Layer 7 of a small transformer language model trained on English Wikipedia (12 layers, counted from 0, width 64).
A neuron's activation on a vector x is GELU(weights . x + bias), where the dot is the dot product.

Input weights of the MLP neurons that the questions are about. A number n stands for (n - 500) times 0.0017.
n9 (bias -0.048): 494 387 561 621 411 566 247 410 540 546 484 575 522 729 648 465 573 489 512 394 609 334 475 499 629 525 618 403 474 693 522 614 523 394 471 601 500 470 593 559 646 420 534 162 522 590 397 458 480 447 548 473 465 597 496 571 464 332 562 415 504 492 483 499
n23 (bias -0.067): 292 713 537 283 547 805 517 511 326 666 352 539 582 492 580 347 382 346 423 426 545 512 474 584 425 684 540 475 457 551 364 360 281 455 436 493 604 402 572 400 652 521 607 448 541 516 255 582 724 542 684 442 466 573 671 591 635 505 498 490 388 662 618 623
n29 (bias -0.046): 535 452 683 592 465 473 845 95 491 367 405 420 581 578 701 474 414 338 383 463 528 509 446 650 578 510 541 348 683 479 363 353 563 776 518 471 664 676 270 716 645 461 736 482 591 400 418 550 708 454 439 592 589 603 350 465 488 354 529 501 375 580 565 437
n46 (bias -0.046): 601 692 531 449 551 414 591 544 475 733 487 508 608 545 523 432 364 428 528 415 490 249 481 345 664 550 401 506 531 273 458 488 388 391 531 542 430 332 436 450 536 454 581 479 626 446 368 573 529 316 570 416 629 376 452 701 693 425 632 359 403 551 788 567
n47 (bias -0.018): 473 326 421 579 516 693 635 517 482 507 548 463 489 648 598 507 310 451 515 526 632 441 550 487 524 424 444 487 409 810 494 417 665 389 429 516 544 403 687 602 659 537 435 654 558 452 443 441 373 398 344 478 483 418 550 492 504 608 529 447 521 378 504 583
n56 (bias -0.031): 410 569 564 516 647 481 451 438 632 629 593 337 376 809 572 451 572 422 577 329 649 347 553 372 643 545 551 457 622 291 489 557 464 342 598 355 369 489 413 499 494 504 569 505 587 483 345 409 573 520 523 534 485 462 423 447 482 395 642 582 533 450 613 489
n61 (bias -0.092): 398 536 525 593 522 578 442 329 477 633 618 270 714 494 416 498 439 423 466 416 683 488 358 367 636 652 354 636 562 559 438 592 476 357 513 527 447 342 565 358 480 392 511 637 725 441 246 524 426 496 479 595 767 582 648 640 734 313 461 456 551 418 485 627
n68 (bias -0.048): 323 686 394 512 515 466 379 500 560 623 631 387 357 445 645 531 545 318 398 392 453 574 358 471 602 405 671 739 530 520 602 349 406 462 556 467 573 452 424 558 436 384 474 606 569 489 453 514 508 563 698 525 430 683 301 623 703 448 501 582 535 475 473 681
n69 (bias -0.055): 572 533 516 709 322 631 477 581 697 623 508 536 327 440 484 417 528 743 335 429 757 551 696 436 389 343 721 738 606 467 335 199 502 474 661 454 444 542 432 395 518 369 392 566 469 586 468 167 473 563 496 461 616 567 366 318 589 472 530 463 450 420 772 554
n92 (bias -0.053): 295 359 543 628 521 592 611 382 741 532 439 272 460 786 764 411 611 273 536 331 424 431 594 594 585 416 615 456 271 267 493 676 404 487 568 542 657 450 497 558 464 553 449 505 695 595 182 516 334 400 612 403 548 450 553 444 573 270 391 518 492 426 511 494
n94 (bias -0.046): 473 528 568 530 671 627 431 373 516 529 449 416 206 607 662 668 540 379 506 491 449 623 471 335 687 559 433 687 299 345 496 439 461 350 463 459 515 506 475 601 498 515 477 236 550 342 530 676 561 476 454 385 474 576 543 410 504 558 645 356 558 383 514 493
n142 (bias -0.060): 440 471 662 496 242 265 488 499 558 634 481 510 387 749 511 413 428 621 474 362 601 413 566 623 379 487 522 715 604 408 646 312 286 418 706 490 286 453 402 394 360 446 474 470 550 530 383 575 621 741 540 494 756 509 346 438 667 319 652 370 522 654 581 681
n149 (bias -0.052): 467 240 579 708 418 604 447 411 444 560 665 443 279 603 521 394 440 486 462 390 542 486 505 407 648 646 687 617 521 543 617 554 572 468 519 749 644 651 580 774 555 516 396 407 513 447 484 398 575 502 475 384 409 530 287 496 540 237 531 608 412 475 572 464
n156 (bias -0.061): 313 693 537 566 321 613 573 414 546 583 639 341 459 552 624 538 515 540 441 468 365 372 458 333 550 601 521 437 414 608 476 491 574 541 446 495 400 529 389 599 621 277 471 433 536 400 446 539 238 355 522 399 651 508 586 577 432 531 445 463 699 440 571 574
n164 (bias -0.053): 543 660 578 616 312 570 481 496 589 431 500 511 520 568 655 375 380 481 482 508 515 330 630 397 418 603 387 468 423 485 594 688 484 653 492 433 601 439 535 606 422 442 579 452 611 308 586 422 481 390 453 616 481 613 585 496 572 437 381 473 409 491 376 614
n180 (bias -0.064): 334 413 647 640 568 369 748 433 646 364 455 16 459 458 618 586 563 430 330 605 403 388 421 517 511 493 645 481 441 429 530 584 434 672 739 415 589 604 512 382 682 543 508 571 609 469 417 371 639 362 488 682 423 752 496 689 391 486 545 435 537 546 471 512
n185 (bias -0.035): 562 575 531 538 423 711 319 528 399 502 525 446 238 554 674 430 304 475 447 392 545 509 575 513 671 427 614 463 463 552 538 465 559 537 514 461 396 447 498 612 515 635 492 478 601 640 397 504 398 566 398 512 439 656 559 282 719 411 903 540 502 531 526 497
n192 (bias 0.004): 585 593 436 505 524 597 431 529 418 510 544 519 474 543 447 227 294 607 423 471 526 499 466 471 590 494 616 479 485 435 664 346 442 421 480 663 650 564 375 387 412 564 489 531 504 574 623 506 584 503 472 377 771 248 426 374 709 216 593 563 173 478 668 627
n202 (bias -0.062): 580 612 670 494 454 481 336 439 403 534 382 620 596 336 688 348 429 493 417 297 458 394 535 617 398 309 489 525 547 373 578 484 552 494 617 302 437 386 419 570 728 561 495 315 477 467 439 521 736 636 602 572 491 596 542 462 522 417 816 582 391 457 523 818
n212 (bias -0.031): 592 643 621 459 297 465 588 577 512 542 663 522 327 437 418 721 575 397 426 553 482 551 323 464 448 510 682 535 463 308 566 468 403 565 595 373 381 719 346 443 662 469 450 395 541 462 531 542 553 433 639 452 326 472 327 612 507 553 355 405 430 672 529 622
n219 (bias -0.012): 523 508 422 468 244 582 438 561 380 730 532 510 514 668 378 411 330 538 287 515 648 364 726 628 608 568 587 502 545 712 476 358 372 454 383 465 495 391 414 503 335 519 461 520 617 385 599 556 636 712 483 440 469 651 323 617 543 372 534 532 332 493 521 710
n220 (bias -0.051): 200 570 600 563 542 462 445 369 444 543 771 385 645 710 659 349 517 262 475 589 489 256 397 604 515 584 547 572 502 682 380 591 506 404 669 565 356 412 559 536 523 513 578 505 611 272 392 517 592 464 487 476 552 460 401 427 493 375 509 535 444 397 444 574
n235 (bias -0.073): 386 414 828 443 481 400 499 266 443 524 550 553 437 354 502 513 316 521 491 507 615 577 480 330 424 694 445 724 430 475 495 552 493 765 619 401 311 652 119 523 471 401 538 417 539 469 589 658 640 603 515 407 557 773 404 698 647 467 516 384 324 484 523 725
n238 (bias -0.046): 443 568 483 594 447 532 466 499 540 500 588 352 476 640 382 836 462 399 535 348 522 364 701 349 726 554 656 555 709 315 503 423 506 453 617 682 674 718 415 529 587 317 377 453 493 477 553 424 496 398 531 481 483 435 345 338 583 429 810 375 559 450 524 476
n260 (bias -0.026): 368 459 717 460 448 668 601 598 470 440 514 559 560 582 312 348 352 717 441 283 652 414 436 451 501 413 590 416 587 475 433 569 493 592 371 606 379 436 360 556 636 426 571 768 629 493 612 542 598 474 508 476 484 455 491 557 497 413 744 502 484 528 415 620
n269 (bias -0.052): 473 482 566 494 534 480 479 548 482 703 432 374 489 621 554 278 589 579 237 486 471 508 694 450 663 454 405 442 530 371 229 549 388 469 513 441 714 516 527 586 618 382 288 443 710 552 502 699 365 371 608 468 752 478 439 243 552 369 580 515 433 453 439 627
n289 (bias -0.040): 513 371 544 545 571 536 545 521 503 762 320 643 164 419 745 511 571 580 444 29 415 644 630 371 532 374 390 649 573 308 569 443 384 550 642 638 533 456 629 567 512 558 380 471 473 507 247 592 534 307 445 420 498 575 498 641 674 483 487 413 386 562 521 479
n292 (bias -0.052): 553 518 393 404 347 547 557 552 474 524 612 444 523 534 421 568 271 417 387 560 477 399 662 494 417 527 371 359 443 434 458 613 497 504 352 565 546 461 673 534 531 321 635 407 367 454 605 632 499 437 488 558 583 538 610 557 539 328 504 308 339 646 519 660
n302 (bias -0.053): 272 511 663 551 438 703 462 292 468 670 521 306 536 540 677 441 453 476 497 425 582 354 664 426 608 687 400 522 447 476 524 357 536 586 535 417 593 541 335 486 510 403 370 363 554 520 357 477 451 361 369 531 616 497 379 673 511 438 657 572 462 498 493 497
n311 (bias -0.056): 478 643 453 650 301 687 574 543 654 469 396 677 525 570 591 516 549 250 437 376 474 527 428 552 651 567 429 538 576 365 607 447 469 377 439 301 560 566 355 271 528 300 461 313 692 275 402 493 473 720 331 551 604 690 362 556 480 472 875 597 527 574 492 556
n312 (bias -0.023): 459 528 520 423 691 519 226 242 739 558 485 456 548 497 533 601 509 621 527 423 744 543 669 598 484 423 391 431 342 546 445 509 278 500 655 508 383 586 536 362 593 556 538 508 581 508 421 621 626 450 385 533 531 468 448 471 464 414 680 483 376 361 578 524
n318 (bias -0.031): 390 321 616 659 581 513 506 447 460 624 311 300 535 478 364 364 484 605 427 227 634 535 404 332 437 478 420 618 703 417 544 368 478 447 765 563 480 492 593 612 545 464 392 145 650 530 362 569 665 483 657 549 724 479 456 613 470 403 516 578 441 578 578 549

Each question shows a token from some text and the vector x that enters the MLP there. A number n stands for (n - 500) times 0.014.

"Al": 483 467 457 444 495 615 519 450 452 562 491 520 499 498 488 523 487 441 632 742 505 544 445 557 426 635 398 567 553 414 492 469 399 516 289 422 440 602 500 542 387 482 506 596 478 567 604 522 408 579 548 467 464 611 446 435 570 482 340 512 552 562 443 290
Which neuron fires most, and how strongly? n235, at about 0.62

"peti": 576 463 450 395 531 382 457 542 388 451 492 507 663 444 301 503 553 611 578 576 461 505 581 669 448 400 527 534 537 344 564 611 457 503 531 398 442 455 529 397 407 484 474 464 378 681 524 576 504 526 605 563 581 460 388 670 572 414 485 604 379 507 474 399
Which neuron fires most, and how strongly? n142, at about 2

"|": 387 538 445 456 538 546 430 452 466 435 620 581 514 316 423 427 515 444 698 614 593 502 519 594 342 520 462 488 453 508 527 461 516 467 502 494 413 366 491 468 538 630 563 504 346 679 581 601 514 472 489 515 457 519 524 444 516 572 568 555 516 330 520 408
Which neuron fires most, and how strongly? n312, at about 2.2

"Flor": 495 495 428 348 485 558 498 547 477 470 579 526 434 471 520 469 476 574 613 645 497 524 424 639 357 450 535 416 576 474 604 386 549 370 417 404 528 389 513 475 261 536 610 396 387 598 673 482 468 637 542 527 511 592 457 530 524 592 388 490 446 587 486 543
The two highest activations, in order: n219, n292

"P": 538 413 510 502 494 489 627 469 553 415 467 460 535 442 463 608 483 483 640 809 483 530 533 596 305 487 464 600 508 361 647 436 459 478 492 419 478 540 511 482 474 482 501 484 360 588 562 440 373 460 481 486 454 553 474 590 415 621 443 506 531 534 497 373
Which neuron fires most, and how strongly? n180, at about 2.3

"12 ": 540 545 537 551 529 593 529 482 533 433 614 514 514 400 409 463 604 525 754 485 442 438 436 616 406 428 386 501 481 500 605 458 533 460 491 424 511 561 551 385 427 490 459 425 389 506 587 452 434 471 534 446 513 503 463 499 608 571 505 527 604 493 394 366
The neuron with the highest activation: n311

"the ": 502 408 566 495 587 539 471 503 471 495 507 502 481 472 433 461 442 520 728 509 535 510 414 473 502 523 414 471 618 411 526 458 503 560 485 513 508 517 529 509 513 522 513 513 478 588 493 478 412 432 559 523 510 563 475 461 583 465 438 499 550 546 525 103
The two highest activations, in order: n318, n289

"| ": 517 478 560 428 469 384 454 487 586 498 461 517 470 322 398 506 537 497 776 547 467 551 462 578 494 529 484 483 436 399 474 483 548 586 559 451 445 494 454 441 549 541 457 462 383 533 543 498 510 562 507 554 495 514 482 468 633 519 533 523 607 445 449 322
The neuron with the highest activation: n235

"ed ": 468 464 515 533 569 509 456 527 305 502 457 498 515 518 390 411 508 475 728 543 542 509 549 612 591 498 464 426 415 559 556 488 463 513 458 441 530 470 597 480 514 537 504 427 408 596 579 396 454 522 542 471 659 505 461 578 471 558 561 465 539 462 432 221
The neuron with the highest activation: n9

"\n": 462 554 535 520 540 425 507 428 492 531 509 465 586 454 451 344 522 521 797 538 512 470 528 598 413 514 391 477 571 545 516 451 573 525 425 439 528 428 558 494 401 560 548 471 390 541 502 463 496 468 591 469 434 555 515 579 419 492 443 506 428 472 470 474
The three highest activations, in order: n164, n220, n23

", ": 429 480 430 472 533 616 427 447 457 542 521 486 446 443 535 464 575 458 779 523 546 538 489 622 585 511 511 447 463 517 546 502 505 540 392 480 444 521 574 510 427 561 475 523 429 546 511 369 472 483 520 469 594 498 508 459 486 431 444 471 616 461 481 284
Which neuron fires most, and how strongly? n92, at about 1.5

"ity": 422 512 557 433 582 517 514 604 458 586 450 557 530 409 339 300 600 602 594 697 488 530 503 514 553 341 475 456 456 363 557 474 553 593 433 427 482 419 518 484 490 647 508 666 472 621 556 451 522 411 490 493 498 455 524 525 548 485 478 504 576 430 399 282
The neuron with the highest activation: n260

"German ": 547 448 493 554 558 658 430 405 496 523 499 448 516 442 348 453 536 524 734 486 508 507 500 508 515 540 494 458 513 438 540 467 461 530 508 452 480 524 588 517 451 497 462 589 390 620 629 461 445 467 516 494 467 520 437 497 616 473 447 502 547 573 385 206
The two highest activations, in order: n149, n238

"signed ": 492 483 491 494 541 510 426 504 389 581 437 482 576 500 350 412 496 521 721 529 534 506 546 635 632 516 418 441 443 541 550 509 461 504 466 471 519 421 614 461 480 469 440 433 413 573 583 445 434 505 513 475 725 517 513 559 538 473 474 510 583 453 409 255
The neuron with the highest activation: n61

"jo": 559 451 472 512 536 663 528 502 469 596 554 507 671 405 429 459 507 425 647 652 513 561 420 652 484 560 496 414 492 411 348 430 554 396 278 477 432 385 394 480 472 518 502 525 463 581 555 446 464 419 466 431 630 497 531 604 473 485 465 572 583 463 589 420
The neuron with the highest activation: n61

"and ": 461 484 445 390 540 511 502 517 462 540 489 506 500 479 567 484 445 495 690 528 575 563 417 525 489 509 456 552 514 509 541 444 539 452 449 546 481 467 476 547 465 532 491 543 487 550 498 453 569 472 526 507 582 531 507 471 523 479 536 458 589 543 505 25
The three highest activations, in order: n185, n94, n289

"August ": 468 414 556 537 459 608 498 559 377 512 641 504 466 475 369 425 449 566 728 449 365 521 495 606 426 379 442 443 441 426 465 436 569 582 393 524 429 552 621 507 406 525 501 501 418 556 603 460 496 501 544 429 523 487 506 584 561 714 471 514 573 434 445 433
The neuron with the highest activation: n260

"dem": 588 494 491 511 516 625 378 466 394 563 563 560 557 266 414 407 493 534 662 628 472 660 488 637 468 439 509 430 522 439 402 406 592 467 428 383 485 454 487 591 529 439 451 517 512 644 490 407 441 533 528 533 585 512 473 471 542 615 421 449 592 460 493 349
The neuron with the highest activation: n69

"Fre": 444 527 455 476 409 474 488 487 457 572 593 434 612 354 349 494 577 532 608 740 514 513 440 581 504 488 437 508 443 498 542 421 451 543 497 395 450 443 489 481 383 497 545 506 366 692 456 493 459 400 452 478 527 617 518 622 649 510 495 612 571 542 449 317
The two highest activations, in order: n61, n302

"- ": 434 444 496 538 540 498 552 466 494 483 426 451 496 454 513 416 463 533 815 544 468 430 470 548 434 485 472 516 492 502 536 445 540 546 443 447 507 447 487 492 473 511 497 528 433 553 515 448 605 466 528 572 469 531 421 603 448 582 464 529 550 570 489 310
Which neuron fires most, and how strongly? n180, at about 1.5

"B": 434 504 414 503 472 558 447 449 479 589 550 424 556 436 458 583 517 545 649 797 542 420 402 523 405 503 433 521 532 523 486 453 542 531 556 424 488 544 518 506 421 495 488 453 475 590 534 497 388 421 617 429 454 554 569 506 454 580 273 463 614 529 507 334
The neuron with the highest activation: n156

"di": 539 491 394 371 538 455 419 497 408 581 537 478 609 685 380 481 557 560 630 749 494 528 537 652 399 496 500 455 555 522 573 495 647 461 514 468 483 399 431 371 411 535 570 584 382 492 605 551 510 520 452 501 473 468 385 430 484 439 500 559 408 453 415 421
Which neuron fires most, and how strongly? n219, at about 2.5

"s": 511 477 473 340 681 613 503 549 432 509 418 495 508 432 445 545 607 472 603 759 518 635 448 523 533 584 373 497 500 485 491 455 567 522 431 367 527 398 531 464 413 621 523 450 468 535 390 516 440 470 483 515 419 561 560 550 460 449 542 489 602 548 423 256
The neuron with the highest activation: n94

"Greek ": 494 462 459 551 547 650 447 458 474 546 523 471 535 438 471 403 522 524 754 519 448 471 486 490 517 502 447 500 473 431 544 480 513 501 483 472 489 526 552 558 378 490 429 577 450 602 598 473 456 439 565 543 482 530 409 481 610 514 431 497 506 553 502 205
Which neuron fires most, and how strongly? n149, at about 0.83

"FW ": 516 563 477 527 590 516 542 530 590 427 590 477 494 512 457 490 498 483 707 575 437 457 556 590 368 482 377 485 472 422 569 577 438 502 350 410 612 529 574 501 387 400 523 495 371 557 586 466 442 455 592 329 444 496 452 649 401 625 434 575 554 498 496 433
The neuron with the highest activation: n292

"ation ": 482 362 480 520 559 585 409 551 488 502 451 486 420 455 477 434 548 542 727 491 532 567 464 513 550 499 512 505 463 456 613 510 564 493 486 482 501 529 589 510 460 533 434 548 436 601 546 472 449 475 553 489 530 462 530 560 503 369 486 540 528 513 419 127
Which neuron fires most, and how strongly? n149, at about 2.4

"Jul": 510 474 432 444 431 534 571 589 537 446 664 537 519 435 497 488 508 449 608 642 457 509 491 662 390 382 512 432 474 462 590 369 521 413 393 438 470 529 568 468 374 484 560 522 311 638 659 399 393 591 458 502 545 554 422 392 638 675 443 588 445 511 498 451
The three highest activations, in order: n69, n192, n292

"May ": 522 432 558 561 442 641 532 564 401 497 627 502 463 475 381 449 440 578 690 438 377 519 454 620 433 416 429 406 429 388 463 455 596 551 380 524 427 552 642 491 389 519 511 487 422 580 650 431 503 521 504 460 504 473 534 553 548 737 460 533 574 472 400 397
The two highest activations, in order: n260, n47

"of ": 480 464 519 463 515 505 491 468 439 516 439 474 493 499 436 470 527 501 765 460 442 533 426 495 460 489 424 556 552 431 606 489 490 565 452 498 444 526 517 503 451 489 441 487 534 513 551 527 542 441 552 538 600 533 504 423 557 510 500 491 604 555 496 152
The three highest activations, in order: n318, n289, n94

"\n\n": 429 578 514 566 556 413 507 410 499 593 476 354 585 372 453 399 551 541 756 570 505 514 499 588 463 534 491 433 508 466 552 422 509 560 455 369 410 514 510 469 533 634 392 487 490 585 512 439 521 504 573 497 467 518 462 546 495 498 459 513 487 514 525 315
The two highest activations, in order: n180, n302

"West ": 495 492 426 564 553 512 465 507 504 558 580 431 565 449 368 474 488 574 735 515 565 449 542 543 383 474 383 516 527 484 616 282 530 509 591 453 409 507 512 510 434 562 426 535 379 609 589 510 510 451 546 453 438 485 421 638 498 470 393 553 541 558 479 363
The neuron with the highest activation: n318

"n": 461 448 485 408 464 546 562 461 324 487 549 462 583 458 453 539 601 569 667 743 380 471 466 570 423 456 492 428 451 513 588 403 638 586 479 349 586 516 439 509 453 503 519 577 389 609 542 461 559 488 427 537 505 523 338 440 532 520 485 524 523 517 467 391
The neuron with the highest activation: n29

"an ": 506 480 550 543 525 591 493 462 456 475 417 456 545 439 371 456 505 512 697 505 522 582 426 556 475 500 391 432 531 532 537 435 571 580 477 469 526 531 557 535 525 508 541 529 452 572 528 468 465 377 476 552 531 570 397 542 549 490 476 472 529 563 516 102
The neuron with the highest activation: n29

"B ": 600 553 472 455 472 514 524 451 537 480 584 462 611 583 457 551 544 544 758 493 446 439 541 600 462 489 406 452 491 522 611 525 572 490 515 482 506 508 533 465 462 465 527 522 316 511 605 511 513 449 485 414 387 432 403 533 433 549 379 504 545 526 325 369
The neuron with the highest activation: n164

"16": 389 491 473 512 558 450 573 540 450 429 556 405 536 410 564 545 657 517 679 621 388 447 399 554 473 369 438 555 478 522 530 340 496 485 446 393 516 497 556 541 399 508 490 540 521 594 533 454 397 554 526 538 512 522 525 499 622 651 369 534 613 490 408 305
Which neuron fires most, and how strongly? n68, at about 1.4

"ld ": 499 517 601 510 556 464 531 560 558 459 487 410 530 454 399 452 524 536 616 416 452 507 506 656 451 451 487 476 546 422 663 557 450 541 502 456 565 522 659 386 538 478 511 599 262 560 558 474 442 463 574 493 478 420 520 727 394 531 487 529 379 436 514 252
Which neuron fires most, and how strongly? n180, at about 2.2

"arm": 655 458 400 501 537 475 535 547 468 551 455 497 635 282 408 361 578 591 634 669 494 499 471 493 514 413 453 474 566 455 432 363 528 437 449 414 542 486 543 540 460 564 475 549 562 661 565 524 428 427 539 475 609 540 545 517 569 433 338 414 562 505 506 306
Which neuron fires most, and how strongly? n269, at about 1.1

"Phil": 492 483 387 466 508 498 466 485 396 545 656 494 550 412 362 504 538 402 624 633 432 480 468 569 407 426 516 431 417 496 551 406 553 506 509 411 436 419 584 547 305 528 637 445 446 686 569 503 509 493 567 611 527 551 448 475 628 552 401 571 397 653 484 408
The neuron with the highest activation: n292

"dis": 581 441 513 450 500 596 454 556 374 602 533 572 560 346 350 415 414 407 674 558 487 512 544 667 492 559 432 544 632 440 356 503 554 403 460 435 477 481 495 499 406 528 492 516 487 640 454 553 490 572 526 381 533 460 567 494 438 412 457 510 610 609 400 375
The neuron with the highest activation: n23

"ib": 531 499 469 345 410 453 440 518 395 603 577 479 508 496 238 498 523 575 614 682 404 512 457 603 497 552 440 553 610 525 552 406 587 459 545 420 466 559 485 480 508 535 404 470 425 701 571 339 444 613 443 499 480 445 354 481 608 441 536 520 604 511 511 385
Which neuron fires most, and how strongly? n142, at about 2